Layer 19 of a small transformer language model trained on English Wikipedia (24 layers, counted from 0, width 128). Numbers have three digits each and are written without spaces.
A neuron's activation on a vector x is GELU(weights . x + bias), where the dot is the dot product.
The model reads these tokens: "no" " " "i" " car" "ci" "o" "f" "i" " a" " Mi" "mon" "go" " |" " F" "ul" "vi" "o" " O" "tt" "av" "ian" "o" " |" " Da" "ni" "e" "le" " Li" "ot" "ti" "," " Val"

The vector x that enters this layer's MLP at each token. A number n stands for (n - 500) times 0.012.
0 "no": 470188399555561464505279458372546454589444606425525470485551513525633371435434353440506446602550514485398558471578450393606394520446500499576391370542637458760404343554489571420679439465540500575506568627430446370523526527473616577482592509578470514397385493447600486495434562511424414536525589532477547478561517431634758603444553528507450485695523515548466477645467511472506495414476
1 " ": 533168432401723418453402501441558498430478573447592518457516581468663493511541419405526386159624583498415486469611535444498585424472517444455470464515479358569147585555451540540503585491495517568482666544451481372682567571506474488504599537623450498399446562533608445443481623642519385437515476439537467696636501421591632615313506516572402414642587459481441473672668767522430472431536
2 "i": 470285317330492432406401406438521550617497608349547365511636639472516518342754423311621375505625710543622550414499451435640628390517437596379504532554419287603487491544446651520614476573472436742408602509399511488806644664515440594471368463539394413384400490543735228559492472695487312364522532569581432627616492412568688430242581390536557486558481470449458404608585609579573461393629
3 " car": 402236398416551392437451601486355512407579636453640424401654606396631288538692464473412476523498722445545699386522475485543428322409456522475365597522484470585374450451455593500511581384429540615407744806534494353580537539419525470432534484722421614429333711501468258408585606762621403326510524474597493548589538279424551589287533538485544449885625424464504483679485565574477563460487
4 "ci": 476391320141455467452305493413475531476520597536577467417640668217463362527594396633520248526603706421468552347593456319695363334546438602630448392530398484549448417411354553470506654443583425673508674601409587498624437574502415439660542408555468571323449552515622421550522532737508281421581671523782428550533519373583587501447520388555548440640478352449583480626683644634642359311562
5 "o": 507326432326437406533323446463435426396591692553796532436685673477546402543616363469525262505617714442339547390600472352647533394489355439430507469519499320555374480505380623547485569440632487616564631613329527366653601538392422470554489575693590494336381545583586371567419332917562306300558476528723480606595523314422476540369546366553483560603546488432462493601664594698551462428603
6 "f": 517371477291496412275420555338469562471600585433644500455614667390578422469654470497585319458717567426498549393684371351647598344524416399432364441469454441591464473513355554521539634452646523642529767647418437442622544646451489456351406540599513423317358698519439403389375483862464249377498388601678497612655601385518423595375574308560448426772741405415539489703612603640485438490629
7 "i": 465297271240526507519374341502485562545498699472677472465600597364495484409604465453663341513762752595625526458622384310573469425509483478388456519448374326581367416480377595473546488532551424657428671580455549525657585643528517502401341539575495530379419456506539269479498519654603293446508560630688444547658574288583554443276540373588543451705650369438458333615613564752575437406675
8 " a": 567193426209610377528350446513477576623426694504476501525470592502525434450599516439524428544574606578478712414388496252536485381520436444448479484581372406701405479431507605496459630350609462626398635498517499476586537533520433433469501533641475478413341589529556398457516446699483302254466430523511473631531567369469635719362514462635511542668528408565454589617569623688510517578564
9 " Mi": 541271512180526473387393485363445509539454625447571512579625756545675528334523415370550518434636615385444668281337551433452457353370476463529383544565454367619476448582398489381691552572493459727543566611387469411729615668572373466464530448710423505506331586483637377480518587637523459394393393434639415645511512301597651476381463509435565554685697250531529412669647609631655424487445
10 "mon": 443307513315541381380426501502328592452585708512497578480780530429605487454633601440537371429564823239551403321502354308494427343360419585495374329581565449514411551463423527466564592530549413680409675705413395413736681595507547521555480485600557400527532645426629416358443613628470263305478488551703522648464601501360529518427436358506627428815646357646482506687472400594660536406533
11 "go": 442297542237416366396459516413236578359592668375677526501692691502492482478622481486651421458781580481368477596505261484643403414428550479510436547564446434425443439464601732486444551369551423652386542709479360384778541549511493530617468554695451467442417611517624450476510566835483327390408581487699437596520538358420501626417598310461624458658631579485369396653406636577687401349614
12 " |": 500296369307486499362426393330482504418492689479563433457625651442623430403469488369560454599660695489441464501474442386479536473483530445478473534522394358827404561473479609488502535450500520698547602604490598437656490574432550504468547485744460480352342629520639587459390506654564333224497565522542461573527497488598679512333581426494401507671596405523368436623480581506653441395432
13 " F": 594317527414544403326365459336450526572573605343521545378668674523564465312633490340547527377665574426648570330548426430535439443457503457519380585443506463650518582444402527432640543362739490478504556770398354488527558632459447477487451387689315553469297626553515538542315545659421390292501489472583415758596606467537770551176664436460433466646728299502497536482610658625507431399658
14 "ul": 397435405486629565314274442469545669493508635448667466379621592376489642274442439566341498515520579368496504289494509498663350416381536539397510461510545318527391406538474352583588511395490347592311689737306552515749501706562489524569476465487594539463503663438662464466428634461467361319451429698587387724473510347601590516384507558505659258716654328502571453563735452651691524424600
15 "vi": 367350367274498455299424497522346568279652657516613574605654695444522570431578467356513397477530493366514486501645538128597381411283451566439468454483347365496414510505447540442522497472742353569424570766452468352494577701709572368626496570503505675432406562554564358383511635575528305427454459708572413594573627261564828473506556364595596546691613350487481565622605618553705365423468
16 "o": 451307518349388482480381416457297437443506667410620489444788598538414583434619408460586358539684555379435450436566413265571475539435393468418550441573440265495333558416405546522423550397719481595542610744427480318667666648420455482589460598769613527376331558624571404543520418835597290310432460416732512606539502330503598522478493406566552588704624441469322499629554747609593544438634
17 " O": 578297524405470516506359387374421520483564593446595439433669554550541410345665523419458516387628554365497663387389511354614511477468521445455433561489432395528479528548409570518607570299464513657432689642352585241837537678421433518599592426570446332454310537560609437516521458811649224356337380526590325582588545428571711638265641510453491477746786384506463455619556647662559495370603
18 "tt": 389341497523626388297311486382478773481593768427606423397547671279470629438713552430427494553521559465582471347504479316569565376445593437375516328553408606503402378474383455503689480438458487680416767605403462401649482768521518416532450366594551560499619623446493340427497654806564364432363495426593343643563559590490614574379474348581528322652602347456520528540677587550570487436497
19 "av": 374320452450567478359423437603455676407545588408507434462526634523480489381521468386491298430821655499506429424626524170667350537504611510288413549541336475444480360447584452452544505487669348624461601702570304435698580695457563497522536595631608609378480498610671325438517515809522372393457569501619344515594724415365695397439608293456520378456600445550532572600651564570533447350622
20 "ian": 417258455339421431313487531556457489496520615481497493424663634479567593370455403446624488470946664372589422352552474228550368466429575419530388492515312415519277520471540624418426588442530437721523741512587482363683610672443453405545486583630516487404529658578647213508438472686485301364503447529626490483482558337523727370480474473580591492643619407544373556677525783653549404449660
21 "o": 498262525428423434533455433530386536383490696403607560347796568433453601410661466434553331449779722436358543394637370322588534382477541464439545541617405297500531585429383680403439590353554467740531630550518378445693643650417481450525531559783515457373410592565595309627428405781506273317470517458657425490481594386472611435478555416515521503523564433465314451602570692617659515469573
22 " |": 454345396371475447350460398350464486397530669445595470466648603362513465424527561389544496572664643438457426424473454330551554440444575422478475577533365359809387644556551599505466510389481475762556615557553586402604481587420565547495537480795452424441406642582602527511355541667580339128484509535545475577499573502627667488358567389470380480623635399488331391566530663519602441408456
23 " Da": 423338535340548390466237420330422586550438628310613489476782590384557504313616476357460682477592638410469417430371598547612635407288576396479291569541481312612481560488483611584579548337432360695427699699503355410724435710348412505457636430672348488449287565582509423519496613528493480424541432397574535801535521387453770585435489498529584451656533286568469532579624615545630545427618
24 "ni": 447355421290467441186385407480429596475430547496552525483665438448442426428606490360593566439431520473450364393416450293536428341346465524467369509685480367560438548596432534292533630467486511550557793528504493507680550728536359645568632352608456661448311608530638374459550627634556337447433592610725389561609618409612778507652603389502661419751435263484330551456675505722551495325519
25 "e": 428270505302478388392393347527422455498556594354587556463700531461447695574640463441596495482544572380467294298378617324564506563532450371334420480672465323550469532410485601456565662276523473513607648618430403305727542764265478532542481511760499558416369607550592447600465541708523380387354419539528498697545571397634686521500658352626595453656617326465473549524553672562485496459511
26 "le": 408247381282557472300402473471342547467520551312537654498806628431519693469578597375598527476612645440474377355627323307579576439541455369353375429544427185564447521516425587450482544263523504701585574682523347314747545748404541451555503525633494558511466622626538437451563502730507336415479441569540464613521605425486551442525592402655522465618635417597394432509643717551528510512440
27 " Li": 427247410259544526529432447460363465485553611338693565484740695369581483385487506415537526416598620361369586487470472430595508331461516571441386604515451321505427513516387541418572521267498410661469574720488456368643627689501524401507500428726356563584388678492554343576540550743471311372437411433641380804522603371579689476444632554532474458623684365587364398477564869647626534457445
28 "ot": 294351531396596410472411435429351610519568550483426578320859536399430644486667578467503462448574691382458341331524524306543586386472554384464633325513332397494366483463444598571640566288601435569423648655309429288611692650574602548560487387620598533427482692514627369385530611759490312312463474550636464665633550530468668504435562552459434419639451405494390478608526708522662355455595
29 "ti": 474348402311533474435335415351400561473668650356543509370677576431384557425578531442647468488682588433473407517611439270682370353548527583502305582498305422445353460466576585434534559314611480724534586516460394453587422798593469541543420482730546562307444588579610201528573613726460413361494591560671326622536561364570712386532589286622486469655489441354438430753676682506575473465580
30 ",": 471311445355409420415448375420476428442449515404619514501632633356355482424526619363444476648675535380501496394643493309580515530473513408406412505552475464761391472578490570441435519455563425719550684558492599266765474645455528520522507415599485550422389658579493443504504674683449396173409496477498517623517584424496711460286553391449593577643536433469448517602677732619540495474512
31 " Val": 417416385292575472357389374383410503424421651442722339514685608301598442383632486318530473373671627483511580369624592388554397347378635493454324563569517576567396539442374561502552452411534410676539714977407497493652558639560549430499620548555313637498273699616545431475428525676475341334536350456546652719479680410482723433370378475476720443624481316510418531508574521557663495403464

Each question shows the input weights of one neuron of the MLP. A number n stands for (n - 500) times 0.002.

n100 (bias -0.134): 491506347748531462527408404359506446445550343582457555312633548509610624709527516405460471608524411585436459736529631467621434482378357475497666430691377468471658697510356638449561360466621520451600283442589357704524494312635463497579300519448399513523469503619621576636571328552355564454407318442538351453546624434439574581599458581404407523386329702456343669453522543691464400561525
It fires most on token 21 "o"

n322 (bias -0.158): 387344625434644341573542507542597489696593477549387568630455628594607258594644510459558504542281336482638458524489538247412279607580468656657776309461536579660542453507490517553351493606465540329315538446447715545595420451318514580559500415490439335392570386507394328637582475699500444453560401525542430533779408664553568364641248399548684429443321476545333302207401414563515692564559
It fires most on token 8 " a"

n76 (bias -0.183): 573707494557468322557512462351531545427541414700588463307424590661647440458434565610532268572416515617573369517509373540424587520589445515439557506546341337364551558624589553369670406603356429573442473336349681470625560441624606393506588651461377605407423441334506389400454527615632325538549544482598566511444413595546427558418482524585406543526465569343582405347461222384631439607476
On which token does it fire most, and how strongly? 2 "i", at about 1.9

n92 (bias -0.165): 452503445671268563560441425652329552447452679521643659605684513469486570375553572534364267650503527403268634567785655586402570460448432373507461693393468464554680507522631376235567312459451478405433390557539535652448424421421665472897415542388432267418410675497293696667561458516528514285535562475393364383457486576355493450517528503427623525414453403586358732428490340421428571594435
It fires most on token 21 "o"

n174 (bias -0.132): 468493520528620404306562468634584646466373299500526554530571543569594490602541584576535401490649378453557575672666480606420467472480355614584473460426537463677385557442471271590687183423619612600493435532560447471506474689432438386467359400551578418442565435490571675510530467530355222624249318340575526521486530746547429500455386490587527564622316592392725750438358442307318413694536
On which two tokens does it fire most, strongest first? 6 "f", 18 "tt"

n58 (bias -0.188): 387454418343465387693374702611567376540539586493309474620631391558570776511503362510479690681517514377617658542511350500529616469360660397309719328622456437320601626377593260386544457617489597521434514497533525550416569518324618421389246438620340630660407618418309228748352511517422780476562523537672297345377460579588518408472735518401409761411410605346507515625478489349500427619425
It fires most on token 21 "o"

n166 (bias -0.209): 236619738617413771557461319479438446688367514550368681340479457390623450532419573644569570386439445467726570383569314679393415497567307658460392403453529460614560366280496511507514552667482416399507419466572621637652504338629444581553330636350792468526447560409576664392580607546431361510579188625644646490342768680453535551472406402534278504433534408676320624322496535525463471445381
It fires most on token 10 "mon"

n21 (bias -0.201): 539489727427514379597613583540380537481558591500486842676257503555515570478312453585439466507395208560685634376526327514448460573714324536481242419335530328511573556296688438307804568464478410396381533381422401627524533370428659554344269622503300390594431691439500713568552335617489687284262611467453493507632507620608436470521574428369275318566697562609621556507647511623466441514522
On which three tokens does it fire most, strongest first? 13 " F", 6 "f", 8 " a"

n140 (bias -0.168): 646607617494250493377327387493604439244580403483699673439593439476583442629458560231275500473288579657671651602444527526572493649577444641586318558632472479542510625507443517431263620410292462454424322357377486463503470584387627699651414401678552395416557604547546520580559469394386374467445507418261561294560565459775447655473380382589596479432471564493523660440507553635560662582407
On which three tokens does it fire most, strongest first? 25 "e", 30 ",", 22 " |"

n268 (bias -0.179): 686576573387655506512262443564464555510615479754468346578431340516530497487322614403484380519466343367383417566308302353568639404455497436648402507474582589460696503460401669375363519541400500406582583352490626468587310391406592564673438331716387377686570669548487597563464393515615549519562699516388739386623549548598478428569660404554594493589317468465308503506484368494487523506611
On which token does it fire most, and how strongly? 24 "ni", at about 4

n112 (bias -0.149): 490423497669417422529206593507593439380483497625318448544490506665414486537526467359331650568520579462606567552392547535548439329346406760507456544493490497524578773458369547576294713480323378510603399442555537470336368413605717396470676490559228429486460517477543334646562333472687561677387472500416337355668398719565381510497596497521476280497507422433747486413554603725405510702543
On which token does it fire most, and how strongly? 3 " car", at about 0.67

n99 (bias -0.159): 464585564596452407497690394726368308466603685608569397605352376518469451552468376625506538506509518503618451416462394503584528559683405621672453413569654472398506538411399384503357427545617376650603601432528481588572543448376330427662559472531811441437469357521497515551509253331481330518600606506473611514405506454453470494500600597519466578459305322573545390533472479592417234732597
On which token does it fire most, and how strongly? 5 "o", at about 1.8

n324 (bias -0.092): 559455366650441606349654311474415610462392349526378266553530560719566428752399504591559601508442658519706530621376817249367542348399546258496401416485492562855602631594422564462408463644292574777569451207428500433363496287484515485496481466503348326578493548366614580301500443265620492515385587424346678627566401538370585558618542351647534550400442560664603407229367374410634439431671
On which two tokens does it fire most, strongest first? 12 " |", 22 " |"

n74 (bias -0.205): 564575384340286483546431554627659444507585477376409374465497630686839656579526679533608361611400463400591315379429425592399597550473525483405486388433349390546438624621380435640538514541573589699461445354660625216294641325339561606353493441532646472561565415480503444652468649424436413667546395465524794587364507479409372380659279514478531296654457597671524468337417476572547609517734
It fires most on token 10 "mon"

n196 (bias -0.117): 775638453587584772520606517731486428434828562524420531610416391445514455466438443566547684384319560267507517497518466474752490438432598419364673548458573535280445559493747585462691285657459542587566497661538572320366620446504480473425444452550489644408527334557550490483553641431437579613510328476432497392546631384483537430420455280374324528334490538375443458355531202659358281480601
It fires most on token 19 "av"

n329 (bias -0.228): 165602510570608793726580418394308419728682510457421364537480601664538621239570513659507562463648614469480626760555444522682343471437572434480554537510486647386480421642553407490388279533715735536422463522422423653519390490444467633487500392463566466327547341560628450565613554393425621568551601355533433594535399510466513265592493593373493483484390614424493249484497644397632425471510
On which three tokens does it fire most, strongest first? 29 "ti", 19 "av", 11 "go"

n167 (bias -0.140): 500476615636602509584579626470528562600301372607449500521602331567394365412480449379673538604529542418655358539591415552623732623348205500568534562516575603538616569424379515441584602452414595300419452424494469494497546449376379594579500278573232595487612524476620598488466349494409521429630577364464414432519555439556601407371584485577531621222644610530521563527313518452379370494389
It fires most on token 13 " F"

n35 (bias -0.116): 636623575402449507256732429273493448624582295576728454692419461441401403413348544483693432562377436429430363490383366559413507464583649599352518686290486543407628319371624541549472507419779586436595555656496702507210524421464466469459641395478500406382624503620469472354592594382504706513616757511586260429647524400447459609490380428646552443467570420411568404582472259631652592473633
It fires most on token 29 "ti"

n463 (bias -0.216): 424570580627729553692641361507558450489371635606348424379472533352641801454389690432334347532412479485643665606594647560322486554377453619493550507634471420430673507493175591421461472472571391483626360524693536297645507426309542377426169439367682450460591413399424670576619493458449504592572434429763482592507660687561466572358622493526600475674262317388434290465504396475471385500549
It fires most on token 18 "tt"

n281 (bias -0.193): 384328727493401584368677456428553451397534328650405404493466523396521552462477500359398619371460520547489586247318452599370556540514411527372718496447621938493587536421607431270447562749395353551429621600591563390477458417323497649645426679442357667353355583541541385749514545637464629537405616736348437419457535562514439716657408397613602621457477517355463653363437309593460518433582
On which token does it fire most, and how strongly? 24 "ni", at about 2.2

n471 (bias -0.128): 583245637631407538568537357423476527531534558520557548575430433473771378365646666585500482269347569689565399516646513365411520571561531654559616490601607649296514573609480685466521493437255395633472376484455684540528422628697460473439403459438580368741588470527417531487455551382486534523497397250648605535630404524466437700208651476468363607397503497577533597376261673635426493605203
On which two tokens does it fire most, strongest first? 1 " ", 17 " O"

n479 (bias -0.092): 456655379533380349430458452728753518493648427430343649549456215678543455406490558574411457409550599676458479432457421467328402587479428603468398324721404504883670518536479559539443442469255550428447279520599437379442510600735445555497472623686302367482649459662442654268479577522436206463312380539500479565572374500472344536661461676412465308490476625421401543428570404403580688507538
It fires most on token 10 "mon"

n428 (bias -0.136): 562522581641325399528351478578378481511540525407372379324340413623496608612447631489533669437364304220677699482194559596515507529411454279314500688302660424774374546242529404530553562478474377518750840407519687681521411275430438578504621602452278437707337566415485421573546545415405590648564442380467339444492343493659493572723485485582459656440536429378645645636463413703717299529434
On which token does it fire most, and how strongly? 23 " Da", at about 2

n367 (bias -0.108): 673507384667527472697410361620341382380527464472530366736476328617458323438361490607443593545407412635503476537653664546570510483438699445205437776450585422396714610496541572514405442629590496301598479553476424493523465682500295637490380699363422465486280575442446497344344469373638590366556410437455757645725458548219470430551556456634427532592547483428412433691556388455478774477527
On which token does it fire most, and how strongly? 23 " Da", at about 1.7

n33 (bias -0.122): 569576569539431484312535585367297465523408302526638506548419551557454574519296681617484530522411503605610547163647427442374350619687559223584494429644568369480643464711658399412487516409564388572477430479452356424598350547527368341411507487394477219520538453667450555438477487494461654509571543490506446568414638554691500630469549509430497425539411538598494526280583387380507604737616
It fires most on token 26 "le"

n483 (bias -0.141): 661268467519447429670638649383617260534430516466460476348549254507503500513439602435369420601555546566534533751566580471697544378390428298531425490445510414336601662375563353616415474503335576362469513361283618653559550410695188537670421527352545537666627354490605453484583571562404534425783342395413429400622463490524667466642517567528524527634471567377671469464625533460570387308394
It fires most on token 1 " "

n330 (bias -0.153): 489385511454563530539358658586677504592596493553261412640504447549584549729582316464463430789673496577614318616562385446489455888474373437775341568219496462411721485357370344340458445379455415350595500302686613567339444589609600381537278420293751421678526596422599368540377372293630572554508543424738564514628523418523478500408321693461345485639489290533397488459485412485363557518762
It fires most on token 7 "i"

n404 (bias -0.198): 600604588631597712487480532497524454648568484576597658477481435618530454441670545401642395549297375531613771328585500462447306566556635357409460513284473463411602524599321493637587380593579459455403539648593503562442582663486627474189654410418524424276412253435452520381433520385386556678590614443487602374459619526503246466474273634573410460362652408614545314526507506565586410379532
It fires most on token 7 "i"

n448 (bias -0.219): 559764381425422455593590537478512595416452629583622535326648429752577564421298659522253519455656628628332493569686437550500334352784581426458424393542681716453594381609269410466439389732500620548561571518310205635577515459484563537620688473348547625310429452615415614644427386476558386405385153302507651511352489320672559423677664526532549370289340579642607554571473293436677584675574
On which token does it fire most, and how strongly? 31 " Val", at about 4.1

n308 (bias -0.161): 493442449396317496514672586402511412470402350697679772438382380588668361496629676433446387705518521485293457582421460382242628535504620424489518674560493361379489504591478373626485475654368398464481573619618456395415624471519742362351619526476462808413758634619650640511489599409545415348322416777413338346591500584582236675572611587504437224594525405616536466424272242391515496419439
On which token does it fire most, and how strongly? 12 " |", at about 1.7

n388 (bias -0.188): 551538414629514331580458497569536285639545493164593429542473477538496444483574445520510540686389364421634538534443493733271612728556446503635461649332575461464381661511521448418447607394532522401425413480390581448454213524417410705510518769577608602554205683555541402623504247461421349615379489631552479585345623660543306529668638396327496447613332437486531647372472729618730361561466
It fires most on token 25 "e"

n451 (bias -0.214): 638337706471424514529453609483514314373483695772609384507217459570524490493580437497434497493587402521405440497258410529578547571473517410473571473614596472559282421642543253418534480464635240372479903455432524543425450350514530540487589334512666577531627537583484601704624453626613605656585475398300483478472294520558385603503445457567524541420299577437261672348486510633626418555457
On which three tokens does it fire most, strongest first? 5 "o", 8 " a", 1 " "

n233 (bias -0.135): 480699544558362607588555540575357362559574500606483246428416343555524400647444694629436390510546357482455500593595409487507565523449546470671524573493647637624544266542761537545261352503655623393340639520396490602459527307358490483581385479824532260595527574318503445527577452509248637431201561535629531500394345589493487389493587395489462733393731452449477591594552299385436458404597
It fires most on token 11 "go"

n126 (bias -0.137): 361562574411496607590594342718444460264434376461639644330435710743363650629616427618273390437530504516452481694335667593532276767594472535508488556528568234882414669528426484504436407438591472316320258485302520477405465259561550609707572476439476260605477360318212472292673362597392409580524467448621583482224441629456282568419540558545437564727591371780642609411366558512385488458627
It fires most on token 16 "o"

n280 (bias -0.155): 496737646444554612694522384588307619387602549371464444470185358367477363459383641461482164707475424393620463557409639511507596539687515383790362493504594655603577610485375463417597689315563542395429537259433441698576504621673339474412391392548717667611416485306359437478455284571152522622496492672434674534664366386515522681536564540589388425623536592342262496464310518456492489489642
On which two tokens does it fire most, strongest first? 6 "f", 8 " a"

n422 (bias -0.131): 663363531435582573582459544407482444327627431611673433608592432580394399503417480433375729583467564450654401335550582526696663739634635432549654220411521418615483443457442352511532445602423682669525545238500483607471618428708473479476595570475439476396466596370483406578702598452210716507349388294435430468525563597627365736514461390249566532319580459452561212357521354428655412370435
It fires most on token 9 " Mi"

n190 (bias -0.230): 481488512574703555444484515643432476488519288894584464375431390636472488675340401594500818551410500347658539462536674608575328444570756558651646311456289544787484273476593485464540462450723472508587500373606567736540601199379669477303560638543524430259345558573302524607588476439349343383429573457283520609480484535164306742389421585418701623637350301450660444492492607276435456519661
It fires most on token 8 " a"

n161 (bias -0.153): 405610493442355681538507592640570609342397400547479691551426564716356438514538684416437463489413493500657789500644628644413489341479637731452464391504555744631317172455332489452705550323641478352419400635351696368443583514612660378274496500649511406619504457429669562528378511407349562329427410205636406470470453572544518445634467536576507676271611572721486308464399528364556456483294
On which token does it fire most, and how strongly? 27 " Li", at about 1.6

n477 (bias -0.094): 405701536652473302506443414590516549506713477721438620533372366521413467418454755435319403709634497500543569468615557310436530599329562434401518555506491568450328581466461422633383422660546400544426473366503579422441567527365611476461346521514406451697464554677518369542692610375327442368423392491542406551372668506503521460438549668363384528405395582374541587560552562368569441561566
It fires most on token 30 ","

n271 (bias -0.133): 575587591406541311599630342485410175414815687727346230365635543830476596400529331418725552669189507449403508552429561690531627386546508379422438469406684587412473520571492595398457405259461635462496717434438369481514462557440595382599171535482868635551588523477575585624394380588551535407375548535534766439679508492539388520526547458589322543369356504359489492458631154504344387519511
It fires most on token 5 "o"